Layer 4 of a small transformer language model trained on English Wikipedia (12 layers, counted from 0, width 128).
A neuron's activation on a vector x is SiLU(gate . x) times (in . x), where the dot is the dot product.

Input weights of the MLP neurons that the questions are about. A number n stands for n times 0.0088.
n7 gate: 19 -28 -11 45 6 2 -11 37 -12 37 12 29 -8 6 9 -30 -36 -35 -13 1 36 18 -56 -16 -16 -57 12 11 -12 2 -7 -39 -14 2 43 -23 -12 -8 22 -19 0 -20 18 -9 29 -9 31 6 13 25 -11 -25 2 9 -40 -34 -3 -32 28 -64 16 37 -12 -10 -18 -44 -9 12 -7 -26 18 26 53 40 -34 39 -32 -31 -10 -5 -3 -16 15 -1 17 -21 -9 -6 -10 -11 -12 -31 -59 30 -27 31 -39 -17 -5 -8 31 7 -38 10 -66 10 12 -5 -8 23 -16 54 30 27 -36 20 -36 12 -23 38 -31 24 -17 -34 12 -17 -7 12
n10 gate: -35 -51 -28 -34 0 38 44 6 5 2 56 -5 -27 -12 13 -56 25 -13 -42 -20 12 -8 -6 21 -41 -4 -14 -42 13 -7 33 -18 -7 2 -8 -9 33 0 13 -19 -38 -21 23 8 -17 -8 24 22 40 2 -34 14 36 -8 8 -9 -9 -13 -5 -34 18 32 -1 -26 -1 -35 -34 -14 -41 -6 -17 -11 -35 15 -10 4 -13 -11 -7 52 6 -42 -42 -13 9 25 5 -12 -27 -28 -20 -39 -18 36 -10 2 -43 -21 -4 66 20 -26 -47 3 -28 22 18 -33 12 2 19 -3 18 -24 11 -67 4 -17 13 7 3 5 21 8 4 38 38 -15
n24 gate: -23 -30 -10 -8 -3 -15 26 -30 7 -14 -37 17 -17 -29 5 -40 -19 -48 -32 51 40 30 41 33 -41 -17 -21 -4 -40 18 38 6 4 -15 56 -1 -61 -7 20 4 -3 -10 -24 -23 -10 -23 31 -29 6 -6 18 -4 -16 15 5 -1 10 17 -9 -5 -42 42 8 9 -12 -26 -7 -34 -1 17 -29 54 -15 1 -3 -36 -18 25 32 -3 40 -18 -42 -24 48 57 -12 23 21 33 -12 -3 -7 47 12 0 -6 -14 -14 39 -7 -5 -20 40 -27 40 -9 28 -3 4 -27 -4 4 -14 -19 -19 3 -43 13 24 -15 6 -19 21 23 -19 -25 -20
n32 gate: -17 -33 -24 16 30 -9 22 -27 13 -3 29 12 -17 42 -16 39 -20 5 -28 -6 37 7 34 32 11 26 -25 -9 29 21 -17 22 18 34 1 49 16 -8 -9 32 -12 5 11 -4 -6 6 4 -37 -5 -18 -14 -39 -24 0 -21 -18 -27 35 -10 27 -4 23 -37 -9 19 -11 8 5 -16 22 14 -45 6 -39 28 -31 58 39 16 20 -35 -32 -2 -57 -6 40 -16 10 23 -13 16 -65 -18 -13 8 -1 -4 37 52 -4 -21 -8 -2 4 -18 -12 -8 37 4 -10 -21 -12 -19 6 -41 -3 5 -15 45 -31 64 -48 17 -2 11 37 29 23
n103 gate: -46 -36 -11 28 -40 -12 2 15 -13 13 -29 -30 34 28 -5 -2 2 -12 1 -15 34 -2 -1 13 16 -14 -12 23 -1 8 5 7 -10 3 17 31 7 20 -9 17 43 36 -29 9 -10 -25 -29 20 -3 -14 -29 -69 43 -38 17 10 16 -14 -30 -7 -9 -24 -46 -6 -1 44 -5 -46 -57 28 3 -24 -31 -22 24 -28 -43 -38 -34 25 33 -18 -5 57 -19 -7 -20 -30 18 20 6 7 11 31 -8 29 -38 15 -15 -7 -34 8 60 15 -7 23 -74 -29 4 16 29 6 -16 -8 15 23 3 -38 -39 9 10 7 -29 -13 -30 28 41 -9
n175 gate: -3 -13 -24 30 -15 9 -35 1 -17 -10 -5 -20 5 -29 -38 20 14 -21 34 -33 -4 5 -6 23 15 13 -36 -8 -36 13 -3 22 -19 -1 1 7 -57 -18 3 0 13 37 7 -37 31 25 -9 -55 5 13 17 21 9 -40 -25 25 -17 -21 -36 -14 31 24 6 21 -11 15 -10 34 -10 -19 -18 25 17 -43 16 3 20 11 13 8 -22 4 -4 41 -6 -7 53 11 -13 -16 -15 -15 -5 4 12 -24 33 -22 39 -24 -15 10 -3 23 24 -8 17 16 -25 -56 -6 16 -6 0 -11 -65 12 -31 -30 6 -3 0 16 11 47 28 21 3
n218 gate: -24 4 -6 1 22 -4 31 -20 -35 9 19 9 1 73 7 22 15 10 48 -26 4 49 32 -16 16 -17 -24 -18 -8 -29 -1 -22 25 -36 -8 23 -48 30 -8 -12 -11 -14 4 44 -23 8 2 25 12 -8 56 20 34 4 -36 16 7 6 36 20 8 -37 41 0 -15 -38 -32 52 -1 -29 18 5 15 21 0 -65 -23 17 -1 -8 -44 -42 13 15 10 45 -32 -6 21 4 6 15 19 -9 3 -27 -33 18 -6 1 -14 22 -24 -4 -1 -8 18 -6 0 -17 -42 39 1 56 -3 18 50 2 19 -22 -36 -7 13 4 -29 1 -45 25
n241 gate: 79 71 17 -28 43 22 33 3 -6 -14 61 -29 -14 5 20 28 26 21 -27 37 -20 3 14 -40 -63 38 28 -25 51 -10 4 22 7 -17 14 -21 6 -50 -22 -24 20 -12 14 9 28 1 -16 37 3 -20 36 5 18 -40 16 -22 -32 -18 30 46 -2 -39 -44 21 49 33 -20 10 -31 37 -28 50 -17 16 -5 31 30 24 -19 -35 -18 25 21 27 23 82 23 -58 28 -4 -33 2 64 -30 -17 -15 -20 -2 50 4 1 7 -24 -24 33 -28 -44 -32 -12 19 33 12 5 15 -2 15 11 -3 7 -4 -24 34 -6 5 45 -26 35 25
n7 in: -25 14 -16 7 -13 15 -3 -11 45 7 -37 13 87 -57 -5 8 38 -9 -37 16 -9 -4 36 33 -16 2 22 -51 13 23 13 -6 22 -60 12 17 5 -23 -26 -22 19 19 -8 -10 19 -2 15 7 22 -11 25 17 -15 31 19 -1 -25 85 -30 33 -29 8 43 7 8 13 18 -35 -12 -38 59 27 16 -16 -9 -36 -40 2 1 -1 -19 -23 27 29 -5 38 -37 -41 9 36 2 7 17 -53 -9 51 27 9 41 -23 -19 -10 21 -20 -16 -5 -2 4 23 -5 47 -32 20 10 18 47 24 -11 -3 -6 27 20 18 36 -26 24 12 28
n10 in: 24 4 -18 -36 -22 -10 30 22 38 15 2 -47 22 51 1 42 14 -15 -23 15 -51 -7 -2 41 75 10 -24 -26 -33 0 -3 -15 21 -23 -40 -13 12 -19 -11 -27 0 -10 -36 7 39 2 5 10 12 42 21 -29 8 6 -18 -15 -12 -15 -3 -2 15 20 46 -9 -11 -56 39 -52 -2 31 -38 -12 -25 18 -28 -31 -1 14 28 17 16 17 24 -50 -18 -36 -43 -27 -4 4 -32 2 -17 14 39 51 -31 24 -7 15 14 18 5 8 -21 11 33 22 -10 30 -8 44 16 11 7 -29 -11 -1 -17 22 37 13 26 9 10 -2 -17 -7
n24 in: -16 -35 -48 13 17 37 30 5 38 5 -17 2 1 7 -36 -8 -14 -39 -23 12 38 -23 -48 40 -27 -50 33 5 22 -40 -5 -17 5 -42 24 -16 -51 -16 22 63 10 20 -11 -21 13 -40 49 4 -12 6 -4 17 -15 -5 -33 -25 18 39 -3 -14 -30 -16 7 -6 -42 -18 80 -6 -5 -18 -46 -9 -22 -16 16 31 -23 -36 5 0 34 1 11 -6 1 25 -19 -11 -43 10 -4 -8 35 38 33 44 -25 23 -36 27 20 -30 -18 -2 -9 15 -34 -19 -4 -5 -41 4 23 -8 -15 13 5 -9 -40 31 29 -55 7 -25 14 -20 -5 -33
n32 in: -21 27 3 38 24 -16 2 -45 -30 8 9 -3 48 52 -1 -3 -34 4 5 -33 0 44 36 -23 -38 -18 -7 21 28 -18 22 25 40 43 26 46 -22 13 29 0 27 -6 36 1 -8 44 21 40 -9 19 5 38 -5 26 -33 16 8 41 1 -38 -10 -39 -6 6 -38 3 -23 -1 -14 15 -52 -18 8 11 -6 19 29 6 12 -7 -8 -31 -2 20 17 -37 -50 -18 -20 42 3 -16 2 -4 21 24 6 14 13 4 -29 15 -40 -32 0 3 11 62 -32 -2 -18 1 -28 -7 -33 51 1 -23 -23 -6 29 7 4 2 7 8 -4 6
n103 in: -24 15 5 8 -47 -10 50 -17 17 -8 15 20 51 -20 -4 -5 27 -12 -7 22 -9 22 20 -10 0 -7 42 -53 94 27 35 9 0 -13 -34 -5 -26 -10 9 2 -8 -40 -21 -29 26 19 44 -35 -18 -33 26 20 -5 -31 -35 -33 14 23 -26 17 -35 10 -23 7 36 47 13 -37 -67 -7 -4 30 4 37 33 -31 6 -8 -4 9 -5 13 -31 15 36 -40 13 -4 -32 18 -27 26 33 8 -6 -24 11 29 -15 -2 18 5 28 -26 15 2 -24 13 -27 32 -14 -5 20 -9 6 6 47 -6 40 25 -79 -46 45 18 -26 53 12 18
n175 in: -48 3 -13 -42 -39 26 46 -6 38 24 67 -8 40 29 0 -27 -38 7 -18 -15 -19 18 -39 -37 -48 42 -9 27 2 21 -18 -12 -15 -18 5 8 22 28 -28 -45 -12 -31 23 16 16 -3 -25 10 -19 -12 -49 20 -6 32 9 9 22 3 -27 -22 -20 -21 -12 6 30 19 2 -46 -14 38 12 -37 -12 23 -21 19 -33 -48 -21 -15 25 31 29 -9 -6 -35 -5 3 -8 -53 27 -12 11 3 36 -15 -55 14 -38 -16 15 34 -44 -4 -50 -1 -55 -4 27 38 21 4 39 -41 14 13 -8 -6 -9 -1 -37 19 -16 -44 -17 3 -23 3
n218 in: 21 16 -13 25 4 12 45 61 -48 -40 10 -8 32 -14 -2 28 -53 31 -21 -13 4 -15 -27 27 5 -11 -22 -9 2 -65 18 -3 43 -30 -41 -11 14 -25 -27 40 -38 -12 14 33 5 25 -11 19 7 11 -6 37 -4 25 -11 12 13 -31 -15 6 21 54 16 -23 36 27 17 30 -12 -23 10 2 -11 -11 -28 5 35 24 6 15 -7 -13 -11 -47 -9 31 -30 45 -20 -14 -13 20 -30 28 7 -13 -2 48 44 52 -31 21 8 5 28 1 -2 48 -9 45 46 23 -6 1 18 -12 -23 -46 -6 19 24 -29 22 -18 24 9 -36 -13
n241 in: 41 29 -37 -82 49 33 -19 25 -57 35 0 -55 -20 1 48 30 16 49 -12 14 -25 -9 -8 21 2 -15 4 -15 50 55 -23 -60 3 50 -34 -28 17 8 -19 0 58 9 38 7 37 -3 5 41 -36 22 35 12 -13 -23 26 1 -62 -19 39 62 -6 30 -6 66 14 27 -45 24 8 26 22 78 38 29 53 23 33 9 38 -23 -15 -19 -15 42 38 -43 -42 -75 12 -57 5 17 7 53 4 -67 6 63 16 1 -5 10 -13 -55 23 -34 -2 -8 38 17 3 -22 6 -40 9 38 -44 19 38 -4 -29 18 13 15 33 54 31 -3

Each question shows a token from some text and the vector x that enters the MLP there. A number n stands for n times 0.048.

"5 ": 13 -11 7 13 -13 35 8 37 25 8 8 -1 -2 -11 -12 14 -1 -10 1 23 26 23 -4 31 31 4 3 18 -33 1 -22 13 -42 24 12 -7 20 8 36 -19 -49 -8 22 -43 3 -15 -12 25 -5 -11 -17 13 5 41 26 -6 17 -10 20 -24 -26 -18 29 26 11 49 -10 30 -10 -7 -1 -24 15 32 -23 7 11 -6 9 -3 -30 10 -5 19 -19 8 -34 31 -28 8 2 19 -16 -19 17 -1 -3 -7 -17 -3 22 13 11 16 -18 15 15 54 3 -17 25 -14 -6 24 19 6 2 18 4 7 -18 -55 11 33 -10 -22 -11 37
The most active neuron and its activation: n24, at about 0.35

"K": 29 24 -14 -19 8 -20 17 33 43 10 -25 -13 24 12 3 -18 -1 16 1 24 11 10 5 6 2 19 22 20 -1 -9 -24 10 -29 5 2 -24 29 -53 -33 -32 -29 -35 -21 -22 3 0 -4 41 28 11 20 -8 -12 -30 9 -11 53 20 -9 1 -33 -20 28 16 -20 35 -50 -11 12 -8 1 -9 -7 -6 -3 23 6 -31 -8 11 6 -36 21 -18 -16 -4 -7 22 19 -2 -4 -12 -13 -22 9 -10 27 17 -14 -36 6 20 3 16 -6 -27 10 -14 -48 -43 -14 -36 -20 43 18 -18 -24 -13 5 -7 33 -51 24 63 -11 6 16 -15
The neuron with the highest activation: n175

"tion": 3 -39 -22 -28 -9 6 -19 29 30 -8 -13 6 1 11 31 -29 0 11 -4 13 19 14 4 10 -2 14 7 -13 -16 -10 -37 17 -33 23 36 -33 5 -22 -17 6 -16 -15 43 -33 4 16 -51 -20 -3 -6 -14 15 0 -32 8 20 -14 42 4 -15 38 -28 -2 8 6 28 0 15 -14 -1 15 -12 17 21 4 28 -13 12 44 4 -7 -20 55 13 -21 -19 -29 31 -27 0 -11 17 -7 -16 5 -5 31 -5 -7 15 -33 20 10 18 -5 -15 -5 17 -23 22 4 -17 -8 -19 7 13 -24 6 11 55 -19 -44 26 17 -28 -15 -11 -18
The neuron with the highest activation: n175

"of ": 19 25 -4 11 0 36 -10 28 3 -3 -14 10 -8 0 11 20 10 0 6 12 17 7 -10 28 -2 3 2 19 -5 -9 6 30 -15 16 -5 -16 19 -16 -4 -19 11 -13 4 -19 8 -17 -10 -8 14 -1 -3 -23 -32 -3 -9 -2 13 34 -7 -19 11 -43 13 34 16 18 -19 3 -12 -14 18 -55 -12 -9 5 -14 19 3 14 -1 -24 -3 -16 4 -4 -21 -22 24 -4 8 -1 -32 -6 -8 3 -19 1 -2 -3 13 -13 23 -8 -10 -44 0 -5 6 -3 14 -4 -17 -11 -16 26 -1 14 11 -5 -3 -33 -18 9 52 -9 -8 -9 4
The two highest activations, in order: n32, n24

"11": 21 17 -19 -10 -7 0 15 53 47 4 -4 16 17 13 40 35 -7 -4 -4 25 30 0 -3 42 -9 -16 -42 8 -9 -14 -10 18 11 22 9 -30 29 -11 28 -24 -12 7 45 -53 32 16 -25 19 37 50 -5 5 12 -9 17 2 -7 10 -19 2 -30 -23 23 -1 26 7 -31 -19 9 8 33 -7 28 1 -20 21 3 -4 37 31 17 -13 11 -6 -25 -22 -40 25 -39 -9 -21 2 -27 -15 -5 -15 -19 18 -14 4 6 -19 10 10 -12 -12 -25 1 -4 -14 42 -18 7 27 -1 0 -28 17 7 2 0 -27 27 73 -5 4 -48 5
The two highest activations, in order: n7, n10

"N ": -7 -3 55 -4 -16 38 -5 31 26 -1 -40 -3 -9 8 8 14 -8 1 -2 -7 29 22 -16 11 7 37 -3 13 -33 -8 -8 -11 -19 -2 -8 -9 18 41 19 -43 -35 -20 15 -35 -14 2 -11 6 -13 10 11 -38 -15 20 29 -15 9 9 0 -11 -16 -25 17 4 27 52 -5 45 -5 4 -22 -36 -8 48 -5 12 14 -8 24 6 -12 4 10 16 -23 13 -34 12 -18 17 -1 -7 4 0 -10 -10 43 1 16 20 -15 38 -7 -7 -25 15 9 31 6 -18 -13 -42 -38 30 6 -38 17 10 -21 -35 -23 -37 23 22 -45 -3 6 1
The neuron with the highest activation: n24

"|": 19 5 22 -29 0 36 -40 11 26 10 -22 -18 -20 39 -9 2 -2 0 -26 -1 25 -17 -16 5 -6 3 17 1 -14 -28 -4 16 -15 -17 0 17 25 -18 8 14 9 7 -13 -27 19 1 -6 -1 -18 11 18 -17 -32 -13 -14 3 -22 -6 0 -10 23 -43 -7 38 -6 40 -23 -8 7 33 -32 -32 -9 19 -7 21 0 -2 3 15 -19 10 11 -8 -37 12 -28 31 -17 15 7 17 6 0 21 -24 15 5 -10 30 -18 -19 6 -5 -21 -18 32 35 -21 -25 25 19 -15 4 23 6 -9 15 2 -12 -26 -40 31 3 -7 -10 -17 6
The neuron with the highest activation: n103

"the ": 20 4 -13 -2 -12 23 2 12 5 11 -8 19 20 8 -5 16 3 15 8 -28 -7 -1 -13 13 -9 11 16 -15 -18 13 -7 12 -38 -2 19 -21 6 -10 -15 -11 -19 8 -13 -53 11 -4 -14 8 26 -12 -22 -19 -32 -12 8 9 18 23 4 -12 -5 -5 14 42 -4 16 -19 6 -15 -23 -1 -41 18 -8 -18 -18 11 20 0 26 -24 14 -35 -12 -19 11 -24 41 -14 -12 -8 5 11 -9 11 -11 11 -2 -10 -1 -14 18 4 15 -20 -15 23 15 -13 10 13 -27 -19 -13 27 16 1 28 -17 -20 -35 -39 7 19 -1 -9 1 18
The most active neuron and its activation: n175, at about 1.3

"as ": 1 -6 1 -15 8 14 15 43 8 16 -19 -9 5 -23 6 -9 -18 -7 -9 1 15 6 -4 11 -3 12 24 38 -8 3 3 20 -38 16 0 7 19 -29 8 -11 16 -20 16 -13 -9 -24 0 22 33 29 0 8 -12 -12 -1 -11 25 39 5 -10 2 -34 22 45 19 3 -18 23 20 -12 -6 -52 -9 17 -23 1 -7 -15 11 -1 -34 1 -52 -7 -18 -1 -22 15 -22 -11 -14 -10 2 -3 9 3 26 7 -25 9 -24 33 0 1 -34 9 16 20 4 24 12 -25 -13 -9 16 -6 -3 -1 6 -9 -22 -31 4 31 -6 5 -6 3
The most active neuron and its activation: n103, at about 0.12

"S ": -2 -2 35 7 0 37 -16 20 20 22 -24 -8 -14 13 2 9 17 23 0 9 32 24 -20 2 3 45 10 13 -28 -23 -4 1 -20 0 1 8 12 19 13 -34 -32 -22 9 -34 -2 -9 -7 22 -3 -5 33 -23 -1 13 13 -5 5 -3 -5 -6 -43 -25 8 21 26 42 -9 40 -8 3 -30 -27 -11 34 -25 8 1 0 8 -11 -17 -14 2 9 -12 6 -24 22 -30 -10 0 11 2 -7 -2 -13 56 -6 17 7 4 22 6 17 9 1 27 1 -2 -19 21 -30 -34 7 17 -13 10 36 -5 -8 -23 -52 21 0 -43 11 -17 6
The two highest activations, in order: n10, n241

"\n": 20 -10 -45 -26 1 0 -17 27 -4 -6 -36 22 14 12 4 -17 0 -12 -12 18 5 -10 -20 31 20 14 1 13 -9 -16 -17 6 -25 21 18 0 2 -17 -4 2 15 -10 24 -13 0 -10 7 15 7 5 0 -12 -26 -19 -4 6 12 -1 1 -23 -24 -6 6 18 0 31 -2 12 -10 -7 -2 -27 -6 19 -14 10 -1 1 16 12 -13 9 -38 3 -19 5 -46 26 1 21 14 18 -5 -11 -7 -11 9 -1 -9 39 -23 5 -19 8 -33 -23 -11 6 -10 29 6 -36 18 3 -3 -3 29 17 -27 8 -23 -41 27 19 -4 -8 7 23
The most active neuron and its activation: n24, at about 4

"p": 42 7 -20 19 8 2 -4 45 35 9 -12 14 -8 11 -2 24 27 14 -20 15 12 15 2 -14 14 10 32 -14 6 -12 6 35 0 19 32 -7 25 -7 26 -12 -15 -35 5 -39 7 10 -3 -13 -25 10 3 -15 17 -31 13 16 35 46 -18 4 -41 -9 20 29 1 37 -26 9 -13 -19 33 -52 7 5 -10 15 1 -35 22 11 31 5 12 3 -33 9 22 44 9 -15 18 32 -17 -2 -10 -22 13 -14 -30 -29 8 19 -6 -4 -22 -21 -10 14 -33 -20 -2 -37 -29 0 18 13 31 16 -4 3 34 -19 28 17 -15 -17 -17 -52
The neuron with the highest activation: n241

"l": -1 -22 -28 -2 39 12 -15 43 14 17 -33 14 -10 -1 -7 13 -11 9 -20 1 19 24 -5 1 -2 15 10 15 18 -1 -16 59 9 29 38 -19 0 -7 6 -28 -15 -4 32 -48 6 -27 -20 18 -16 29 -1 -27 15 -51 3 4 22 46 0 14 -8 -24 15 38 0 36 -44 -3 -11 -1 11 -30 -11 23 -39 -8 -3 2 9 31 12 29 19 -7 -38 1 18 11 -9 -6 0 3 -10 3 11 -28 12 13 -13 -10 18 7 -27 2 -2 -33 1 4 -11 -22 -17 -17 -4 -4 47 1 12 -3 -22 1 2 -19 1 39 -55 5 5 -37
The neuron with the highest activation: n218